Layer 10 of a small transformer language model trained on English Wikipedia (20 layers, counted from 0, width 128). Numbers have three digits each and are written without spaces.
Take only the direct path to the model's output, skipping the later layers: a vector added to the residual stream pushes a token's score in proportion to its dot product with that token's output vector.

Output vectors of the tokens that the questions are about. A number n stands for (n - 500) times 0.0031.
"ally": 264272353718517478560378567302395542271383449500425551468412312321583607120665532504420734466599568678519451481610474405491206599401434301421393583616514408486155413382317786408361471557404496209579575610460471551352605371543848384459574849462396285521451383371478547578582258656596313620468684466802670543427298568528353369455516598747626599504588552664755492480395596729496474369497
" relations": 571703403569549523406527598540539508360617444348409529549590406510680636310378665492412450426605356516499569396585477338389392204592479595260684648427634512688556581286433736521630653738376503408441429530548481580216399541395595603226642444360500588396581497473338606412413493576422525354347503666680670362373453348314349428496781440521541552471596676412377723663382439625550490523593
"ld": 427409551541528488541514599467615528308480504302618181457518381308513398197575602338371314583395466169545431591761259222760567687627329715470399728432562375344590666666407681290458621476526294330358519729647321608588355414349403459522662487482741525316554465850629565348626492695724392564665513559416342591491407622611330426207679338188433254411703796517608521359515616562724328388711
"ored": 466544436482391617456332455843348154548561553369407671454532291651416558327331593521419333565543608544552561471683528413380388431611309384363374508410517382203632554598356492592463722690243417458548657401358424599385466496564567406566417708565403565464467435543533627284569622711488437282703568713702730371529360512292504286543495536531540254297474492324560359591249684581391543346525
"ene": 516410511594370507544468489576524427304701610476617492314572470571468828356460584508218489480754432463544459425470426503524385327373556603597406579472462516491543572593432689373657377456431469565481504335463549477413532437700357514301756646419552890462548657608421485237776538655529203579399511555628681222613511345566266551385624555686600296632688394455533427504343571424563459563462
"iet": 587589655606570699668577566790463575354550507504405539364520443521592487352395583483412369287599514678554425703642646388571429400546413510474504624421467727471362335462400758404378602463259521507628615504587484631415438483577547392410473661521770800294461493487464785468561311534645435490464460589617718238532380603403462369256500441487674329598689728592609367629585490500730524354745
"one": 532257517520201523531449447571480321435667409468307597734519190453511550432488544472250398287407475676534758561671512463456208404426528366468346283273468543534641595529529414629663421457593500471474528346629267439432479525687412608376456578561558484564636465634355519613471421703514492418388722483418398357508271607572328503448543409613664520456493406339411521366393647748535500716509
"hes": 491703524538727354445346447705364224449627318568433262705513560488381774328511538708553689477328303547528591457584429555500242512628431522648426582508566283705325688623612729434272363491413543607673326469375439611343557193529842388307462638453619300669527537282374209321500468642583126334576293555643762537478479668374420544509615660394686412542345471456371788428509394544630697345564
"owever": 735836332739232436488415344575406340379480428486436303688799332359598745239493535283563552553766413244585447557613479553833341573696479508248491778337511495780441561399318552577458540571242565436505405394447459569263344460415730419482637780559574732306537675526453279542553537508599257425634766529521646352379504449481246397221517351435607597404600578574622342532456677778725544429332
"part": 714704562614298478534539422436426542388514336316645200449261254582484681403517504571482148474695466495536430402800461561571439448393675432373695587446563683535578681218261522512246320491632665444617452542388446590564488583378755612512537508490813576479787447439422479543402439585644224420430527527576839280552379543549574451484684561276473325484754653370650485322555691626686537303562
"isl": 448577436493329228643386386524445357269531330411635441278512352363615657212597473526550520387575464420549401456408564518734185265652628528469380677368551432547439463346368563539466411581454576265730564592591540446353610392569608348410532759441500578415683243329500446617325426619620573472392693596600466500475339302578696603373459670613275313351571566637833586639615431804437402447623
" early": 636473442532467689457447425500497446295568642472401373537676505534697540559493560462542791396636480552511455719561535422541493664476503449368571494486630400576480629433547525605374529562656586613524619519430402591367436540310625519563459620486446618530457354444426555463365535532446477368430514576641649562469480330478534636313560376467587510512514572391458659521572609667478404500391
"ruary": 418637403529561485316149629905535305197554382483351278589555332530537720318536671129804415679612512379571653356582461450712480285604259636495610544300570552605350878246426855847551534870416639348786599620417555708221243280464616613323830650360396506196735542760162539397708576720421574110492572505772718586352479545450490295500757469371409547479855431389649301893210730735752480510607
"row": 474759477694422518621343424673474303238645432577583459327279496493539572258513622595354642397582300220523415409454589294722594604383606337793434561440480262517397504432354745593736550526640588291670294500352256504504508396538432769567643508491479561557566500569225425420503466688527204539342618649533445338328398608456382376428567536332574434200433531489425361384496723409673358415611
"ases": 731554488743466452598483324643304382473820298430505565638843525262587569163459520447267653410511463327585353290358392308625333634455643571559560376562504631604414609516271669504596591513393534655612223595536579457353484560614731660407549586327378706571432496598565559302294343622512453478710512321721413309311593479528573433537537584435591473407699424500449462900605565435798556340539
"writer": 817709725633334492413495419592644412397540474236447357314394329443561642145650522554736425554399551335529274492703540459446389244663406340266600532228646285481414459169444742618470765615758545352541331446578445659269415115603591504394733818686480402500574442630419575708349496683548392404486736663525667484462500388645351438406863467658734146451428593295560618446435451531718398580564
"duct": 740540751675591548337397369751509505297369580363575187717604488412509530195626539524666740735484363554551508512700451280563402526536626500534732415617545265519247524342510584504454698538410747521581429598413374541204534301504365448247346475438341394297622222529397867514683368740767450264737407689611425360314365500395187424367647496445796398565537509455406400617426500651509424429570
" ft": 560332489706322603453412545628508435250552365432423194428746542622561415201668442684546403348663389289523449323697642431590485668722653387717469536399652471430485554449563608366363553681719468561440309646212339459289511567470455364566594481266683625347315432683487484251635312500442288511475568419467538465517352467594390398457586539298599314613618636375563437448267457545542543230363
"aries": 556666509714399555384212219810475577341526327415262319307390471593653500162692560561404408521496613531516464235641605375658148301401646569279473453288564585445201582333217752677320346669277799477709264366515609699400660653299695649426565496376426464505362363430371301515396570580386356454598509400709644459269353733544299303523680676564392418671688395483317531844500570735238627206633
":": 352624563467684515640507605452613534540332254560478492561575471334628418522536363439500510491446402430475276588627598405352635753570428460619381466453526659419462393474473507784569533486632688574574425506540571490542670530513560609710341405482387333361583523393374393465553466527545716423678421426599493450420664317612586466400491421598633602474397555528580303616496271402402630571626
" Aff": 428482385572318497401430507563533160462592407333309444527504392532718539342354490409463455577562466368519622519698519468527388251703526388352726712385560407526351516320405596652640531645605525429496526506694695677361510386473421563314653400492454580546478347353515489474561402563497484386392662736665629423343421536491562458514536483350581523545471619684553422752392572667320481269649
"ource": 793593492717496545481664151380611350536665480500304472356568570526612895241524537428433316649384377245558372470853420523387310745684709385596363542461571469504572515210377606431563571544415542456500545646327500401435626355384698284307637476324449450487661350500205655487600329515788072478358520546608619463426406409440515564358665520387477309537344398481767293450426597628601526371559
"eration": 636563597625628633364429193726362224461387228242553378293724516256526863312474474558655478648388680515531397365495607558597494599459458554276630699195657524693521611549342613709584480471517701292341553550622596653500339384496834341297647581409312588441500719374249560688468538532618194425396496396554552370477553194424360462518833416302243397584441526259790429565545545673495630714603
"iginal": 506464558643373537448341431736253362224772480461265330748442286687480448292767525142486642439486473271551601462584422566752347331624154513560460521106570637661318538398036805590476633681755608215490373400219589259530221430421680622454762456770644539469552425662271655500763563742766418345360628706586565681295328698247477340366658390032538483515548581495825302556242568629348350418410
"hel": 599616431603578607423565496657378386379365467594590474544480534632585621320570508533483466384387422453563412475389369496658245633546681682710533411561490329468504356527461840481608295451385444448671324694442593595441485237302794566508737533515219446621715464285346318544634389583470225252509365653450601503568436516597414355561564534444536462394521474770364719343598541853544469534527
"ces": 560796658671424508500628447842337323536572098465512060339548406627504626242632665530591509419342412526543393589435582658834563733570570589227671528456532505684535598440288834387430616708315372554429291431535580543464403359482511652206950775540455414315363428358357351397467331580572463450338349383388643496383399495563392552472464576105474398743557878845413574483360396537598508228588
"\n": 309625587500743367325613615423556453496442500523528605660388581445418492494261497481358556348662719437478413348533534474469618596536560485425373457343437635557574302475661399390338468658462409490356462644523568379469654432727440523685419399315417242532542296573347342571621464474548456607527423516332414373619587515482605707599495488620425647674589403635371606722645488343612478588662
"onom": 510491547484523633208177397689362495407746543443325296522784516293427783214522460335332355361532375605564313279869443545524566305356568574301500613390515448610453644273311533696790444519265455582773543546446627626439445293234652720398585633563531725377694242693429528557507374771762536301514585671729623484664465291390460315487730665602467436182450592579552601559580560612680524587443
"ney": 412500608530369303426318486695520353292484315368345354226738513534711731340639439490534813474555522437538638313461629303572166482481451796436523298262504353552183513254332455375442415647680430638659617223215331470320446559468538746406585591481708650515404545575254377325394336599815370361673455972482581454375589446375504439400689628392601116444380589443737558431373788809666362412669
"ives": 414479551586479455377331293697331268431578202366347638536444334777609873212392611337392689557432595584555643676801470319546139419374449591657528424484500415659432481641500637638614534594419324642649325268701423543472476580388604523574713688373577491453581576414500756399430613617476247455471643539730553482105385517504684536550505490595597358413696377648493516884360347653553576292424

Output weights of attention head 3. The head adds the sum of these rows, row i times number i of z. A number n stands for (n - 500) times 0.0012.
o0: 520600570565621574423494476812380502521513325277488550509449548547461669447412379527561393576441394527566543393494514427460643651607581475508797804558510520539539466411436566499621570572393637530450644636633511291573452408599563513509612494602308519448422532427449616491366615486600368559236534409566528450481319474591602515521604625300592476619566583471630466456599536641390457578557
o1: 486528621639614530744617722577589357516632466526492699321463731458496552720724637646544412502534671463697508357553541328456485413494567537379444455506456630582568342372535418554586462552607697432284481481532558571446525552384563542456542541621401598555471546429332399702502606462478498436383527435388496688505504704591278622600478244498356437627587452528468756703660551504542413430605
o2: 325681743439298645544286371514495381500432538611740346628632576396487450743505300564502424228627333560387536560479567622404480561570458626528488591390490450587646379389593398644334383264430496300732443318481466343365421459645468592442406355488558440554322730467425559339519472495541633474486420230595571422485593493487513592422525478444293505558406601534585453382564558274712582437381
o3: 357397403483501501615421525469450561588524494240563642665658601409402392703548500438388536476413294392468505464362455413276320477835399538435486447530435370560740265338634697366539677554517432501547697385540531700518503402228354563637498634570480696572480366427357451476404380575505626603476565432659546512411452477742227472561422633713490572341690471415396665396407600615480526540457
o4: 492372566526408523564377581388655493733492555604396563510661558509444810540714265595533588461687426394531630283457527607557467590744525524636603552612485447354534716485271580449695488376686409578536549525482412605583477450466507531549376731506629366339490700568587661429538436511386424465475558457387484408422555430483560398417490391470738461484399561558436529451551721458612441503355
o5: 605467603392497424541427256342503638483285382557582552564594386540650565614548458435758377656616533594457279468412374676418538594501477437625535349397417500474218450609568275573466518560496451606421533596293502379477597437664519593294467734315485255563662391478465585476430453450666276540501320573578302362496433455456563493617646454428760652464602823457455313425516600561514544519323
o6: 531621638522456499587585490492634395793380439411441493298513519462433468595670463539407489646468659363580524618692639462387570559618588418494376563503522448560570382480431686428387495524616517358595231426400235369629686464453465494381445345500336584508409511355542565483423547364529409519433577428458475548314343432456394393608507488628404402588349552494457756411397425474632367481403
o7: 516503505508450615424454731419608487433589331413360595539640567494392484437403328647336499539413626660505429445598474583350474469438442387365495492521333481462562568581267396591356513599367408429481599404435366586534463442586567590561464608509538505406583571662676408440457523388457520428501630504377509535427468675974589587510416568510461481767556526470350637599480504630699457684603
o8: 386466551382481384585438552415716445655541483521372504485445606590384482351650633462518586541384510530487523671491555561368462592617448567546484363456517504632540649610442504779530742345570500464512635629486353637487226511543645427329444458625496483558514423501351512490649529417400487584432350503531709500700431452415541568539485599439539480756534595588426486522393498743482538558484
o9: 387301486564422536363620483596504481572496505425596599520453417484793432567351374442576491607505561508568297810412400199606272541380517477441395496482642418533429662599570263478482616501588408547464476509483566487623589667470543548515518406483529384386399633568497310484474518507533491475336581361626467346538666483428321550547620533567347536517349398294478463441678312499524351449509
o10: 245514559264497548614462476458611502352524479460459465368398502462386473481449538497462550578620331344446483455584606512453496494554555637718542529431336692497338504512555466374387562487572479375671434643373516680668509404512466420562532554648675452445514644674444317474481320500680651537481372378601419502575512511533698442408422285445460469491549553365564485393534495514689551620332
o11: 431467413435525478471458540499480598348432459555204620653571742511351574684447429558516399479473637601345489481503528481522360605404708544670516579528374532585520560339651585542524598315415369600592390517600550789680417345586559639642411557358638416472418356311562588459617523481482741554427509584649501346484524676539437713402412479542687377546507516444524579476533438349684452622535
o12: 630529410548747374687583491438464502557544448513663481485543556414529492325425430568507472560447501314587671597413514562697491458300366507602511449429643668701528403636572483466683556445586299560475699493487392527577401605736617566256517293219673440442433561525727440429485392565565462515522600378608621555601347408398470514730718461511741616533482511480475610496255460670669291533440
o13: 409557608490745525381552294285477592613679510417463408399595390551285391387709585393642546519353606547381498424545599555600473750489365448628433773468482552396428594595305639491520481428608632480637472604600500351628439514447417495293140337414409637600645480388317524623523451488428550497348302578555413444365417591555468568412466485428438540670606399484562556646434450197545624323533
o14: 496521622407574580384411570645565413510431587549696517386399610413639370660275344548533563548554550707659533684418533471673426584439566662524531638485436323482334512481389547493461551362317457374386517862532489352373350727531378476351600515548335438561458537533324559729551381582403607521422577598416403615362383374622507316391511428611675505537489561541468724481557626594515394382438
o15: 492587491604497611538428205528439539399540295609698302373515448630288417539475491604421608444534464624482519678537789295500449408649502272459627407579375396456409541328361495525453565441772516502468479478467673717616444484522498475595710528608613344597504437362467693714501436553547614353584510423649431565502524426513443378626436403336491577537415333487544539680476377479507468504336
o16: 481608419512490527450273460433558604459435482515590289562317335428528493523432580387553417478463548386297592546614565504496444448615585418386575561381447661537467376479523441427424495481506643378367527426455462546405610588642623412643554536315389367584638431469548460571511566706557412586337612441566548726322459433688392464512355477580358439642531489743655416585373477312515433484586
o17: 443615473355635513494372590444634468534383469460554420405537498796607512598481409683483490391543488591302565498510575281423536213427468479574258488607503555675444578492671490491596374588698431527588432682603558499397452579534591378508555381240393516496414453418420367501375448510618646471472407624390404408759609222400600577535548451585492452484570521515633563467550654665527484299860
o18: 463368379578401621510648549542616653380509358448487428598660657429421474466548336390585540362541391560577481620404435796514646414539443432434440438425254605546394378503477707466577539546460431361484585660459419541498533771358387635436353571621732348461492420444522579441661566609522524394439443382530481369614504580462453590379405520340542548628231624508620610555545402486587295445418
o19: 449439555525580589555417394537452563564437571555373537603638549407519451482511431576513620704437623518457577590670650425577494427628446543641766610611523706684530437359466500624454345261594587398443489826557256585428241615450542534592558497664642473635459397556382526561432458358402531580694539345289428540663416466614592473597515365613421596364724431397502654625534476584582349459482
o20: 435380592470537503389501521727693404414361412406458584516469387507529636478416700519554444650659442397303652610453507516380592347440517353470529572407682329497535535403464480525396292480555464392503484566581323650561431584726744369550414499616402406643735510425340677590369485552424708546535760657656570465483499365411569453364479432440442618530603452418536530525448410554764426529482
o21: 436558485500434481521288581582634515753473548599448625364562609323727419488460657590549448392563336470482465608397550645515636576624508500529551684582403886698461592365593514300618497625524557381510624614475589477440540604468260530443575581558387609253620309567494682642482439374306591528572583564501601344591497336624564772471555554516497582453482408460349543383453656428566517549380
o22: 668319520403402549519390592375367527334405658454436402517790412427332444364443403456670484382581668644414627405569686482426292354415790552368617562706523501692513328528584438549428548450484571450610679476655485513449507496372553680514368680593552416520553550546395438437617499380477469459490463533492609572206462476392682533622573645565582474665590532552399474550617339440521268629481
o23: 745556537482294536643518461486724287714458455471536556350433584498376472505485724487398634634551425530471395481534535553625361458436606251644520677610503529432625551604456347362575542339514409666404626433543509349403446511323525485441493497335630569475632547733611443458369534511549631519647382354449477462597499558653403662365446673464507248466623584596751612634482468487568568340593
o24: 565544421381451604524647516473579448630469497687539501277510517404524587511603450224328182657409449390509405359475526493424440601559695436643606375479635593423579527315370377538519320440470531641678466560640607517392535643598603594504501665486521541303401514513328575510626538437665557362597631525594532528551585570473408457638476544591612604487398536573799525480462665409589327449475
o25: 703393418389587368643589475382510458434408731625499474475382399495661567410526651370416475622535321347536468495256507145482435522496580592636467451577416410347664579414540581166412369477545593404591620544458509378469396589420726466510415412445497467342510496344521402545384515551495545586543396607513610431638373477582369281524585641549480343361624412436558450434461445548672635366568
o26: 475385670487471384513650688688482495585516554450487657537564491441411448586450527566466414441373423511381388579502644341440501342397453562509631462457457514415474555442534564277608569469469432627627362563454482600479517447474698629472457487395590610379466554440361378291580585485553220495697477753515631406481659482549487660626410407535574482489443355510464614445408450517515485405517
o27: 568409513518339327518509447486355528402632312349660393509373544483552662667487409617439627533423286471618419497479289507341354789536673280575477438655378481493448273337392629550709552371548542353458402477698449325249712585314467506295418516599517565504730455546469391508473699533542560523436667462642436564410552511368495532321426462455474569538425553674381470549458413612483426526408
o28: 337484328566412413500417586455507572720548520404619592362476561476400546579531655500654589408385365603704399489429327566602399376363425583693389383530651554524479484633296780234563442537435534550620451449402448652572309308550616638497500662488706481576471467426384628519436530623475501586476431344524591451365533470472377591644482746601491530565672404572631457457431452345515489462596
o29: 510525458653427492623424523322317604539236549663407539507512742528495443527534596333539460335553456528395538616569499581499413326564712577304610554427545574459516389414471387374394277577439424451613587441396672364595471455326674464507563434647455375498524505725450556515389396604678636636363575530411244500379521418587587490492531481607298603541600298539527385338425536622470506500580
o30: 562322598478459464498610719489415676539596573652500460655414575478606450498360495672478509488546391607596539432519411392670494566705583508482304710681607472633493445316468563576516616468534371689428602426511458460530451512627597450530532355293361643627625559411445409642629447334541484431632471514435542340369541547545352602447479484293716322762401568511486343444509804479529341563442
o31: 624603380498483577473433427329457525426630544454676499549392532589493307524619390307644502594592465331428505516435525521496447329478509468583443616296615472537415640434460519523494441465622428518655553640300759559359543641451621595631533458534538459401563672396548614614449387406620580507443501431657308799676452358506639665539566526780518558486449350344492607506334635358557581454529

Each question shows a token from some text and the vector z that the head gathered there. A number n stands for (n - 500) times 0.0077.

"ig": 510491551549444542449560563481493566560494545392593561589514548507551470550356535499484535482460
Which of these tokens does it push down most? "row"

",": 405520561482483564514498467479505533514540509528509572484502470483532479526517532527441476486524
Which three tokens does it push up most, strongest first? ":", "\n", "ney"

"1": 473471457580425560464536511523416530563403584525519623471528583616506429429529486527428515510497
Which of these tokens does it push up most? " relations"

"at": 488601497376453647505520555476537466475468504379563573477484579357537515490676514524424497456471
Which of these tokens does it push up most? "part"

"M": 584474559582502509485453492388421471509496533541437369540382453379507553563482578553486477518474
Which of these tokens does it push up most? "ces"

" |": 512451484483509498466527477480496437545458488503487464528511555467477504447532472544475532435472
Which of these tokens does it push up most? "iginal"

"9": 549601652485646611596534548516531482488506485535271435562399389327530510538404615510435401489472
Which of these tokens does it push down most? "isl"

"b": 343407607508501430241514611578435543635552499416606534500554595370475536624594591485467403532582
Which of these tokens does it push up most? "ruary"

"\n": 488420492559466553532523548495485498508499493526549562485508571523507473445566470540521480453460
Which two tokens does it push up most, strongest first? "ally", "isl"

" ": 497498494512478604532531533499524469484439526568609481574502561533518457518529519520504521400469
Which two tokens does it push up most, strongest first? "ally", "writer"

"et": 433549345464502462518496619466552420532534545484396608384502390789518362575601498345564461488554
Which two tokens does it push up most, strongest first? "ruary", " relations"

"2": 442539566560509501512485513437520525521399519581600606497551494505512458460516464592534501567408
Which of these tokens does it push down most? "ored"

"port": 434489473460462561434522577509587470555516498490619588410530512495469544514562531416448543494464
Which of these tokens does it push down most? "ces"

" br": 466469497499513500527527453507500464566478492548522521469533492440496470497473512534455497508447
Which two tokens does it push up most, strongest first? "ives", "one"

"7": 475579607540487617606409397420440349566635513686499587569481372446414552488504471586578392450528
Which of these tokens does it push up most? "ces"

" in": 516502488498503539510493487465511512570538501585516514430509525469467496513479506525444482488474
Which of these tokens does it push down most? "ene"

"D": 467447474540435545483513491541425528520485480572468493509450480479573454478486491557541495451502
Which of these tokens does it push down most? "ld"

" and": 544550504596440504566582549485459516418611442519645577434531542462415545456560510489383562364616
Which two tokens does it push up most, strongest first? "aries", "isl"

"S": 624410470640529528400394541313401377515592623531345212483279379394536505566598629657556269524459
Which of these tokens does it push down most? "\n"

"un": 586402661579471418414481248460617458527453680471705560782603574662521603584578657458698482478482
Which two tokens does it push up most, strongest first? "iet", "isl"

"er": 574530481520572418539547484436556484500605378544595420520491572401484484488482635519564524489466
Which of these tokens does it push down most? " early"

"ins": 375520538486466506552506417549566484493484488421506517522566537473527568445518489604461494475463
Which of these tokens does it push up most? "ld"

"ed": 564341631540548556316547585509647514416561497574372463406541577372538462546323454340465416463569
Which of these tokens does it push up most? "ruary"

"uf": 494562472567392483524494515553478420511511477538486491364567546631422568543495554516509390403548
Which of these tokens does it push up most? "writer"

" is": 478515443533567574471531477486528573452452509496488591432469489440500471449497469576446525490540
Which of these tokens does it push down most? "ces"

"end": 622526236757372481282538579716452404612343689452358369741691493594462393771463464716472445554600
Which of these tokens does it push up most? " relations"

"el": 532543524598312361581487482554475523559555576483564490414288632496563460599532705469427465555412
Which two tokens does it push up most, strongest first? " relations", "ored"

"p": 413636284769430785338609664583607662344539531416357555519600664347389341664357613583673443292274
Which of these tokens does it push down most? " ft"

"s": 477322494376581500505429436568496460342494359592539311589426403553665536566534579317521562341510
Which of these tokens does it push down most? " relations"

"la": 548405632572487442434486335462593484520481636475660530675571543606497571519561627482634488501484
Which two tokens does it push up most, strongest first? "iet", "isl"

"3": 460512564589546584515483500443519452479461499565500505550497519553382561518528461592481506423529
Which of these tokens does it push up most? "isl"

"6": 443567498520456554572482480515467424568524506622528547522474461429399499471522472475502411501449
Which of these tokens does it push up most? "ces"

"%": 451547602552553525576475475456490441445568565522439565501424405493447523541595491565558480558438
Which of these tokens does it push up most? "row"

"ard": 460523443510447571486561505485496439465499461529645537508525617548519512586529557531495555351478
Which of these tokens does it push up most? "isl"

"ank": 500358465315607617517546565613845181474518416298575550412580451542496489450481598490486548455503
Which of these tokens does it push up most? "ld"

" –": 422409642475530602447537483517540531535600465626504448582434468453458434567424504687534464464577
Which of these tokens does it push down most? " relations"

"gress": 485514582514549523301565517460475529380468547444488564419459496400557556510501421466608504480560
Which two tokens does it push up most, strongest first? "ruary", "onom"

"0": 441434727696430629528546475461516497429466582390517659476346501643352599551575551781471706581439
Which two tokens does it push up most, strongest first? "isl", "ource"

" Comp": 398495389493353543452485563569444466629436445458577593426519527479423584510535512530538479496495
Which of these tokens does it push up most? "ives"

" the": 448498521567487524487559528526470572458512452493613557435446538489421526461525542455427532447548
Which of these tokens does it push up most? "\n"